Layer 5 of a small transformer language model trained on English Wikipedia (12 layers, counted from 0, width 64).
A neuron's activation on a vector x is ReLU(weights . x + bias), where the dot is the dot product.
The model reads these tokens: "3" " May" ";" " M" "insk" " (" "BL" "R" ");" " Luxembourg" ";" " 5" "–" "0" ";" " Win" "\n" "Europe"

The vector x that enters this layer's MLP at each token. A number n stands for (n - 500) times 0.006.
0 "3": 607 337 368 631 669 721 624 379 669 558 458 644 295 357 623 348 446 645 679 849 403 289 476 542 563 526 531 243 676 340 473 344 333 804 467 719 541 680 535 808 300 495 513 468 396 474 379 424 471 391 590 445 369 352 288 340 538 272 596 539 604 471 561 681
1 " May": 652 552 388 721 385 437 605 321 601 717 667 682 423 323 612 99 290 531 763 763 525 296 582 499 596 494 540 336 528 401 534 358 487 655 628 609 347 837 334 583 366 513 539 546 291 491 446 483 374 405 702 353 449 345 284 702 432 265 379 749 591 378 718 562
2 ";": 575 744 380 702 370 527 803 361 542 654 509 657 421 458 506 308 240 568 469 841 435 386 626 529 502 519 535 241 652 478 554 378 413 680 531 487 262 764 660 691 434 528 689 621 268 589 322 475 301 431 512 430 523 280 279 437 403 262 405 591 537 388 683 637
3 " M": 640 512 454 503 627 417 773 465 605 584 511 616 352 271 429 275 348 532 505 754 394 406 377 497 504 487 623 171 640 489 632 144 466 668 438 411 219 834 495 795 564 521 653 614 480 552 328 370 294 590 536 459 577 378 157 883 516 305 502 678 588 481 613 491
4 "insk": 720 454 246 713 863 379 632 227 568 691 632 431 485 154 402 328 352 465 653 682 469 419 437 390 637 522 527 343 608 694 549 345 387 573 501 370 125 708 563 658 617 681 534 362 450 420 330 671 245 428 699 364 354 403 277 870 428 356 544 673 815 611 621 409
5 " (": 607 505 493 641 435 516 692 192 632 480 448 636 322 360 606 309 190 578 393 815 497 635 481 568 693 438 552 218 570 499 586 407 299 556 524 389 368 814 532 791 480 579 668 526 465 310 453 460 336 387 776 625 487 381 243 515 298 392 481 692 451 424 787 573
6 "BL": 671 362 316 660 623 465 579 347 571 491 614 795 467 195 334 306 185 677 587 687 438 403 546 493 517 539 686 370 587 437 354 306 518 593 545 463 177 706 591 762 538 573 607 515 374 166 345 542 292 419 778 432 753 382 278 620 628 352 424 705 602 577 694 420
7 "R": 773 591 405 554 667 157 587 165 700 475 580 692 440 256 535 452 208 645 574 696 470 488 511 496 538 559 644 338 642 528 593 318 371 581 519 394 146 755 461 674 421 794 598 546 225 297 343 357 167 554 695 359 525 389 275 663 490 402 563 669 761 444 664 502
8 ");": 465 628 398 622 527 439 825 334 695 658 527 774 388 433 384 390 282 551 400 897 457 434 563 502 511 561 635 402 621 523 487 293 342 605 576 556 293 727 643 776 446 559 582 636 249 301 326 472 242 398 669 621 524 342 281 513 333 360 446 532 544 349 675 533
9 " Luxembourg": 642 602 405 527 603 454 753 347 599 593 776 557 460 106 443 206 357 582 661 743 462 437 436 506 705 512 733 458 511 438 526 274 439 734 503 383 261 624 605 752 555 617 544 423 383 454 320 688 271 392 606 514 424 488 115 566 323 406 410 607 660 546 703 245
10 ";": 612 622 314 621 435 336 836 313 757 645 469 828 435 408 482 433 252 510 313 785 437 523 486 559 663 525 599 332 681 439 573 316 387 670 496 415 310 717 680 664 520 571 672 601 283 498 364 561 300 349 655 555 466 272 241 461 292 442 438 605 499 367 713 436
11 " 5": 592 356 295 639 545 350 653 400 606 580 461 691 487 351 493 206 259 529 421 744 526 492 444 491 674 461 833 338 655 457 445 214 544 708 424 485 333 740 614 772 542 436 625 641 576 378 485 509 270 573 690 393 436 329 151 634 478 439 398 623 594 332 752 385
12 "–": 719 416 471 704 606 515 738 286 721 773 577 732 526 278 404 101 255 574 442 657 484 502 586 333 634 487 662 378 664 416 491 495 516 487 593 456 262 776 496 679 383 521 659 551 486 334 448 372 170 427 541 341 563 250 437 760 393 359 378 633 338 430 775 641
13 "0": 661 659 412 627 701 382 590 492 634 592 443 599 445 372 608 271 240 508 536 682 455 422 579 482 444 494 765 326 531 609 367 363 575 685 457 446 190 684 709 701 261 580 747 591 542 258 473 452 114 537 504 219 447 264 362 912 427 268 422 658 597 418 735 542
14 ";": 559 746 420 631 622 410 869 393 661 667 469 804 392 538 433 246 244 442 457 685 476 447 542 432 569 547 569 342 609 442 470 444 422 578 584 584 220 728 651 727 394 582 743 613 361 456 365 382 207 410 575 382 457 225 340 664 288 312 370 617 616 412 741 549
15 " Win": 693 588 459 632 689 402 554 382 494 662 529 672 452 317 602 55 447 471 490 675 439 467 506 447 764 516 606 281 546 432 436 349 385 692 489 466 138 689 378 631 489 498 488 587 484 492 362 497 228 712 768 323 392 528 200 688 364 299 395 786 766 353 753 672
16 "\n": 676 611 457 722 457 590 737 287 593 509 534 730 368 491 524 213 309 540 484 979 482 453 529 431 585 471 551 352 503 538 488 428 331 537 524 438 235 711 403 654 346 535 709 592 450 447 409 733 276 606 491 403 599 336 218 584 375 230 445 470 472 451 789 634
17 "Europe": 723 562 313 684 502 533 555 446 574 577 617 717 363 28 355 427 322 514 717 800 529 465 550 426 561 430 673 387 418 423 475 353 546 691 674 530 185 571 607 760 502 619 624 394 358 562 289 731 362 447 539 393 559 441 97 755 425 250 438 689 564 474 588 398

Each question shows the input weights of one neuron of the MLP. A number n stands for (n - 500) times 0.0031.

n171 (bias -0.151): 411 513 404 444 414 531 437 472 547 247 514 437 406 617 582 735 479 566 448 345 554 611 539 496 576 177 663 499 391 547 408 466 361 557 462 545 360 769 364 397 617 483 632 577 707 480 695 382 772 342 498 492 459 432 635 547 357 585 799 496 537 379 612 599
It fires most on token 5 " ("

n182 (bias -0.051): 478 493 535 564 416 421 455 534 584 534 528 496 383 502 550 541 547 582 505 441 395 430 370 511 523 604 538 461 501 573 469 445 391 506 608 515 479 514 524 612 570 607 311 412 393 497 580 452 618 379 460 608 641 640 471 501 436 420 547 598 432 667 483 446
It fires most on token 9 " Luxembourg"

n176 (bias -0.034): 571 497 441 386 496 480 459 529 648 562 286 442 710 458 384 616 517 310 524 601 644 410 549 449 509 428 535 368 656 508 653 424 461 451 568 418 508 428 483 464 403 490 564 496 282 604 662 452 542 661 560 575 503 492 467 373 484 546 604 586 412 480 546 505
On which three tokens does it fire most, strongest first? 10 ";", 7 "R", 2 ";"

n89 (bias -0.027): 556 616 493 499 480 409 397 575 557 546 427 477 578 609 374 473 482 627 487 412 399 645 524 570 540 513 597 403 401 480 707 351 515 393 458 579 448 567 548 488 469 424 422 530 558 774 520 511 399 294 611 468 563 541 303 279 464 572 573 461 339 410 452 599
On which three tokens does it fire most, strongest first? 10 ";", 2 ";", 5 " ("

n69 (bias -0.080): 524 320 520 380 485 509 629 601 330 454 409 604 538 437 532 385 555 635 452 572 342 394 477 542 521 549 499 427 332 482 386 550 637 447 559 674 542 454 362 443 611 541 435 535 596 455 384 476 442 452 565 545 475 474 484 553 468 694 474 481 571 583 503 487
It fires most on token 6 "BL"

n24 (bias -0.010): 489 549 503 414 391 438 407 554 667 326 422 569 286 573 468 524 498 570 554 459 484 544 558 583 376 426 487 670 576 474 476 387 622 541 488 522 462 547 558 466 514 666 459 446 475 453 485 580 511 456 621 543 411 566 548 462 547 486 536 515 521 428 496 418
On which two tokens does it fire most, strongest first? 7 "R", 6 "BL"

n138 (bias -0.023): 521 482 526 561 472 488 431 490 455 411 533 429 518 553 336 517 419 513 638 545 540 554 447 517 422 392 483 636 492 466 586 446 485 390 384 520 609 548 402 606 560 395 565 364 549 380 501 382 414 451 554 566 599 515 491 480 550 481 523 591 507 510 589 545
It fires most on token 6 "BL"

n156 (bias -0.035): 471 454 661 575 549 430 483 635 590 463 424 499 371 648 489 511 602 403 561 404 461 503 487 293 517 558 453 494 452 507 495 582 566 361 498 540 553 527 586 549 602 707 485 498 518 403 530 436 447 465 435 461 558 539 457 579 448 329 419 561 552 368 459 586
On which three tokens does it fire most, strongest first? 14 ";", 13 "0", 12 "–"

n106 (bias -0.050): 427 575 504 550 370 432 449 600 404 388 459 489 518 464 383 452 647 466 361 562 626 416 596 419 710 422 548 359 374 580 451 432 507 339 543 676 553 340 619 520 625 436 519 462 544 459 361 443 520 601 384 435 492 549 566 442 400 357 623 675 559 373 516 637
On which two tokens does it fire most, strongest first? 15 " Win", 17 "Europe"

n185 (bias -0.008): 376 443 437 526 418 402 511 401 623 559 521 466 528 475 679 693 421 620 480 599 387 508 337 373 454 398 583 429 660 418 523 537 500 546 526 298 549 443 432 477 622 450 402 383 461 430 462 442 380 630 424 539 478 532 440 397 606 850 496 484 511 507 613 544
On which two tokens does it fire most, strongest first? 7 "R", 10 ";"

n112 (bias 0.068): 447 543 529 343 566 569 443 595 621 596 458 438 545 571 448 376 435 553 510 533 449 484 551 449 432 536 448 571 392 473 518 386 461 366 625 585 492 423 286 650 428 389 580 426 537 540 545 534 504 353 785 541 551 482 544 526 451 534 446 461 609 428 438 456
On which three tokens does it fire most, strongest first? 1 " May", 8 ");", 14 ";"

n159 (bias -0.064): 428 614 593 509 478 446 540 407 585 361 367 595 511 553 643 569 492 614 560 355 472 537 617 576 569 416 501 471 393 468 539 358 568 582 534 506 447 505 365 383 505 393 589 517 472 533 543 650 390 569 551 654 496 505 610 503 498 510 381 528 529 536 589 403
On which three tokens does it fire most, strongest first? 10 ";", 5 " (", 7 "R"

n18 (bias 0.019): 588 403 446 431 450 543 531 536 370 646 512 479 661 533 458 479 564 387 348 460 397 377 521 599 524 426 501 497 496 548 511 467 520 553 503 482 539 413 431 544 621 498 466 457 795 416 530 539 580 511 491 419 593 501 509 533 495 354 448 414 576 350 530 507
On which two tokens does it fire most, strongest first? 11 " 5", 15 " Win"

n22 (bias -0.078): 497 519 596 490 428 418 609 462 518 375 532 502 545 475 583 474 395 641 427 644 507 376 543 479 438 491 471 555 526 417 483 591 528 166 531 483 483 498 373 602 484 464 546 638 543 477 592 455 550 472 380 594 608 450 513 484 577 545 384 278 285 505 532 669
On which three tokens does it fire most, strongest first? 16 "\n", 12 "–", 5 " ("

n129 (bias -0.092): 438 624 706 714 464 546 376 537 564 504 542 324 533 545 731 490 453 729 392 469 395 612 551 638 321 589 585 442 502 609 578 413 460 527 358 533 406 542 452 555 471 421 371 448 634 597 408 515 439 305 431 549 519 586 373 505 663 529 399 392 631 588 386 442
It fires most on token 3 " M"

n97 (bias -0.042): 526 589 438 584 465 545 297 534 491 329 568 457 364 376 433 495 571 322 504 492 614 527 431 522 436 770 497 537 398 577 347 479 480 466 414 522 592 554 782 432 472 509 416 478 505 468 426 489 631 469 326 341 537 470 458 549 629 272 587 636 403 599 662 542
It fires most on token 17 "Europe"

n94 (bias -0.132): 372 439 598 568 378 550 568 457 464 373 407 460 711 569 444 625 356 513 463 628 486 395 599 434 483 548 499 438 420 608 531 305 559 544 422 554 457 499 631 358 467 467 360 516 435 510 640 554 547 444 389 561 567 338 509 417 725 375 513 461 185 427 250 562
On which token does it fire most, and how strongly? 2 ";", at about 0.71

n187 (bias -0.054): 526 427 527 436 342 429 444 538 574 707 523 447 716 531 453 710 503 396 547 586 393 628 598 481 508 533 562 446 571 390 744 428 431 461 480 514 579 292 576 562 342 579 354 527 605 395 482 463 401 282 438 461 430 524 546 409 360 479 440 642 466 338 414 503
It fires most on token 10 ";"

n135 (bias -0.041): 545 480 482 431 426 498 604 704 460 538 490 441 594 541 672 706 524 575 373 389 466 453 632 417 586 369 599 366 562 522 572 383 432 536 472 502 326 355 353 506 505 471 678 384 477 447 519 417 528 464 445 602 522 681 507 382 456 510 428 489 550 488 646 557
It fires most on token 10 ";"

n91 (bias 0.014): 461 482 481 499 637 554 522 629 419 545 603 381 611 505 558 452 495 569 516 477 460 343 306 531 533 504 615 634 377 530 606 530 417 521 365 467 427 577 476 484 536 460 568 461 510 461 461 493 430 564 590 478 548 449 501 486 454 498 319 534 506 537 546 637
It fires most on token 15 " Win"

n58 (bias -0.044): 491 348 580 624 287 561 299 520 464 607 497 659 377 673 470 487 441 373 564 513 539 393 414 528 514 315 485 609 366 473 407 435 598 487 503 529 538 581 461 480 325 437 484 528 465 532 757 498 531 510 518 452 584 350 572 500 583 491 559 569 698 513 492 477
It fires most on token 1 " May"

n151 (bias -0.085): 456 386 455 446 516 609 374 446 464 474 338 408 683 553 636 507 508 487 531 397 650 629 538 580 419 469 347 527 490 348 495 380 518 508 530 457 469 489 493 605 529 552 363 459 414 692 484 626 474 550 479 527 496 619 536 373 406 476 345 396 544 359 651 785
It fires most on token 15 " Win"

n46 (bias -0.039): 363 693 506 624 395 630 298 581 510 517 531 293 476 532 516 496 480 682 623 488 348 480 572 498 283 512 447 601 569 451 574 598 437 520 554 354 303 563 592 531 411 439 685 382 476 568 675 365 492 463 544 510 335 540 574 542 581 361 586 562 609 395 478 441
On which two tokens does it fire most, strongest first? 13 "0", 2 ";"

n68 (bias -0.107): 546 354 540 514 367 476 575 379 450 543 358 535 732 753 613 589 594 407 450 646 498 476 666 561 273 612 402 620 387 556 534 379 505 541 396 453 587 442 563 580 499 396 355 460 334 534 437 615 572 524 476 527 566 435 555 372 379 371 383 453 523 475 555 583
On which two tokens does it fire most, strongest first? 2 ";", 8 ");"

n134 (bias -0.060): 496 456 566 511 426 552 516 501 420 444 431 378 498 358 473 493 351 540 592 538 388 415 449 574 555 597 643 487 439 392 377 517 571 597 545 690 453 578 561 441 547 353 405 299 592 412 516 447 497 397 322 547 459 479 605 453 691 598 484 615 461 517 487 532
On which three tokens does it fire most, strongest first? 0 "3", 6 "BL", 17 "Europe"

n36 (bias -0.029): 570 520 557 452 412 594 459 598 569 480 400 525 540 449 387 499 461 524 448 579 400 546 728 576 445 600 549 449 406 513 453 594 566 460 460 552 399 365 483 508 367 544 542 562 544 639 657 503 517 352 462 311 572 461 571 531 533 328 516 560 522 438 545 490
It fires most on token 13 "0"

n73 (bias -0.080): 316 552 722 416 494 544 521 615 397 367 512 571 421 528 682 354 519 544 536 449 457 430 450 613 365 603 499 389 457 453 339 421 571 484 447 622 425 443 419 536 418 495 469 454 509 569 417 612 434 500 494 470 490 515 556 527 429 542 449 511 596 740 603 365
It fires most on token 9 " Luxembourg"

n163 (bias -0.098): 460 422 491 447 438 551 492 380 391 541 312 436 487 442 493 549 483 596 657 424 515 349 530 330 453 467 486 424 461 445 495 596 690 699 595 475 416 507 579 412 426 556 609 391 542 600 547 298 448 578 503 581 444 401 567 384 551 547 456 491 524 451 482 468
On which three tokens does it fire most, strongest first? 0 "3", 2 ";", 13 "0"

n141 (bias -0.102): 548 518 455 548 323 494 597 537 574 514 494 458 492 712 582 545 432 529 627 633 517 465 452 394 537 485 496 571 520 388 589 520 443 471 301 510 496 275 203 365 357 544 603 527 582 408 517 538 572 504 416 677 559 393 503 454 578 507 630 472 477 523 606 550
On which token does it fire most, and how strongly? 16 "\n", at about 2.2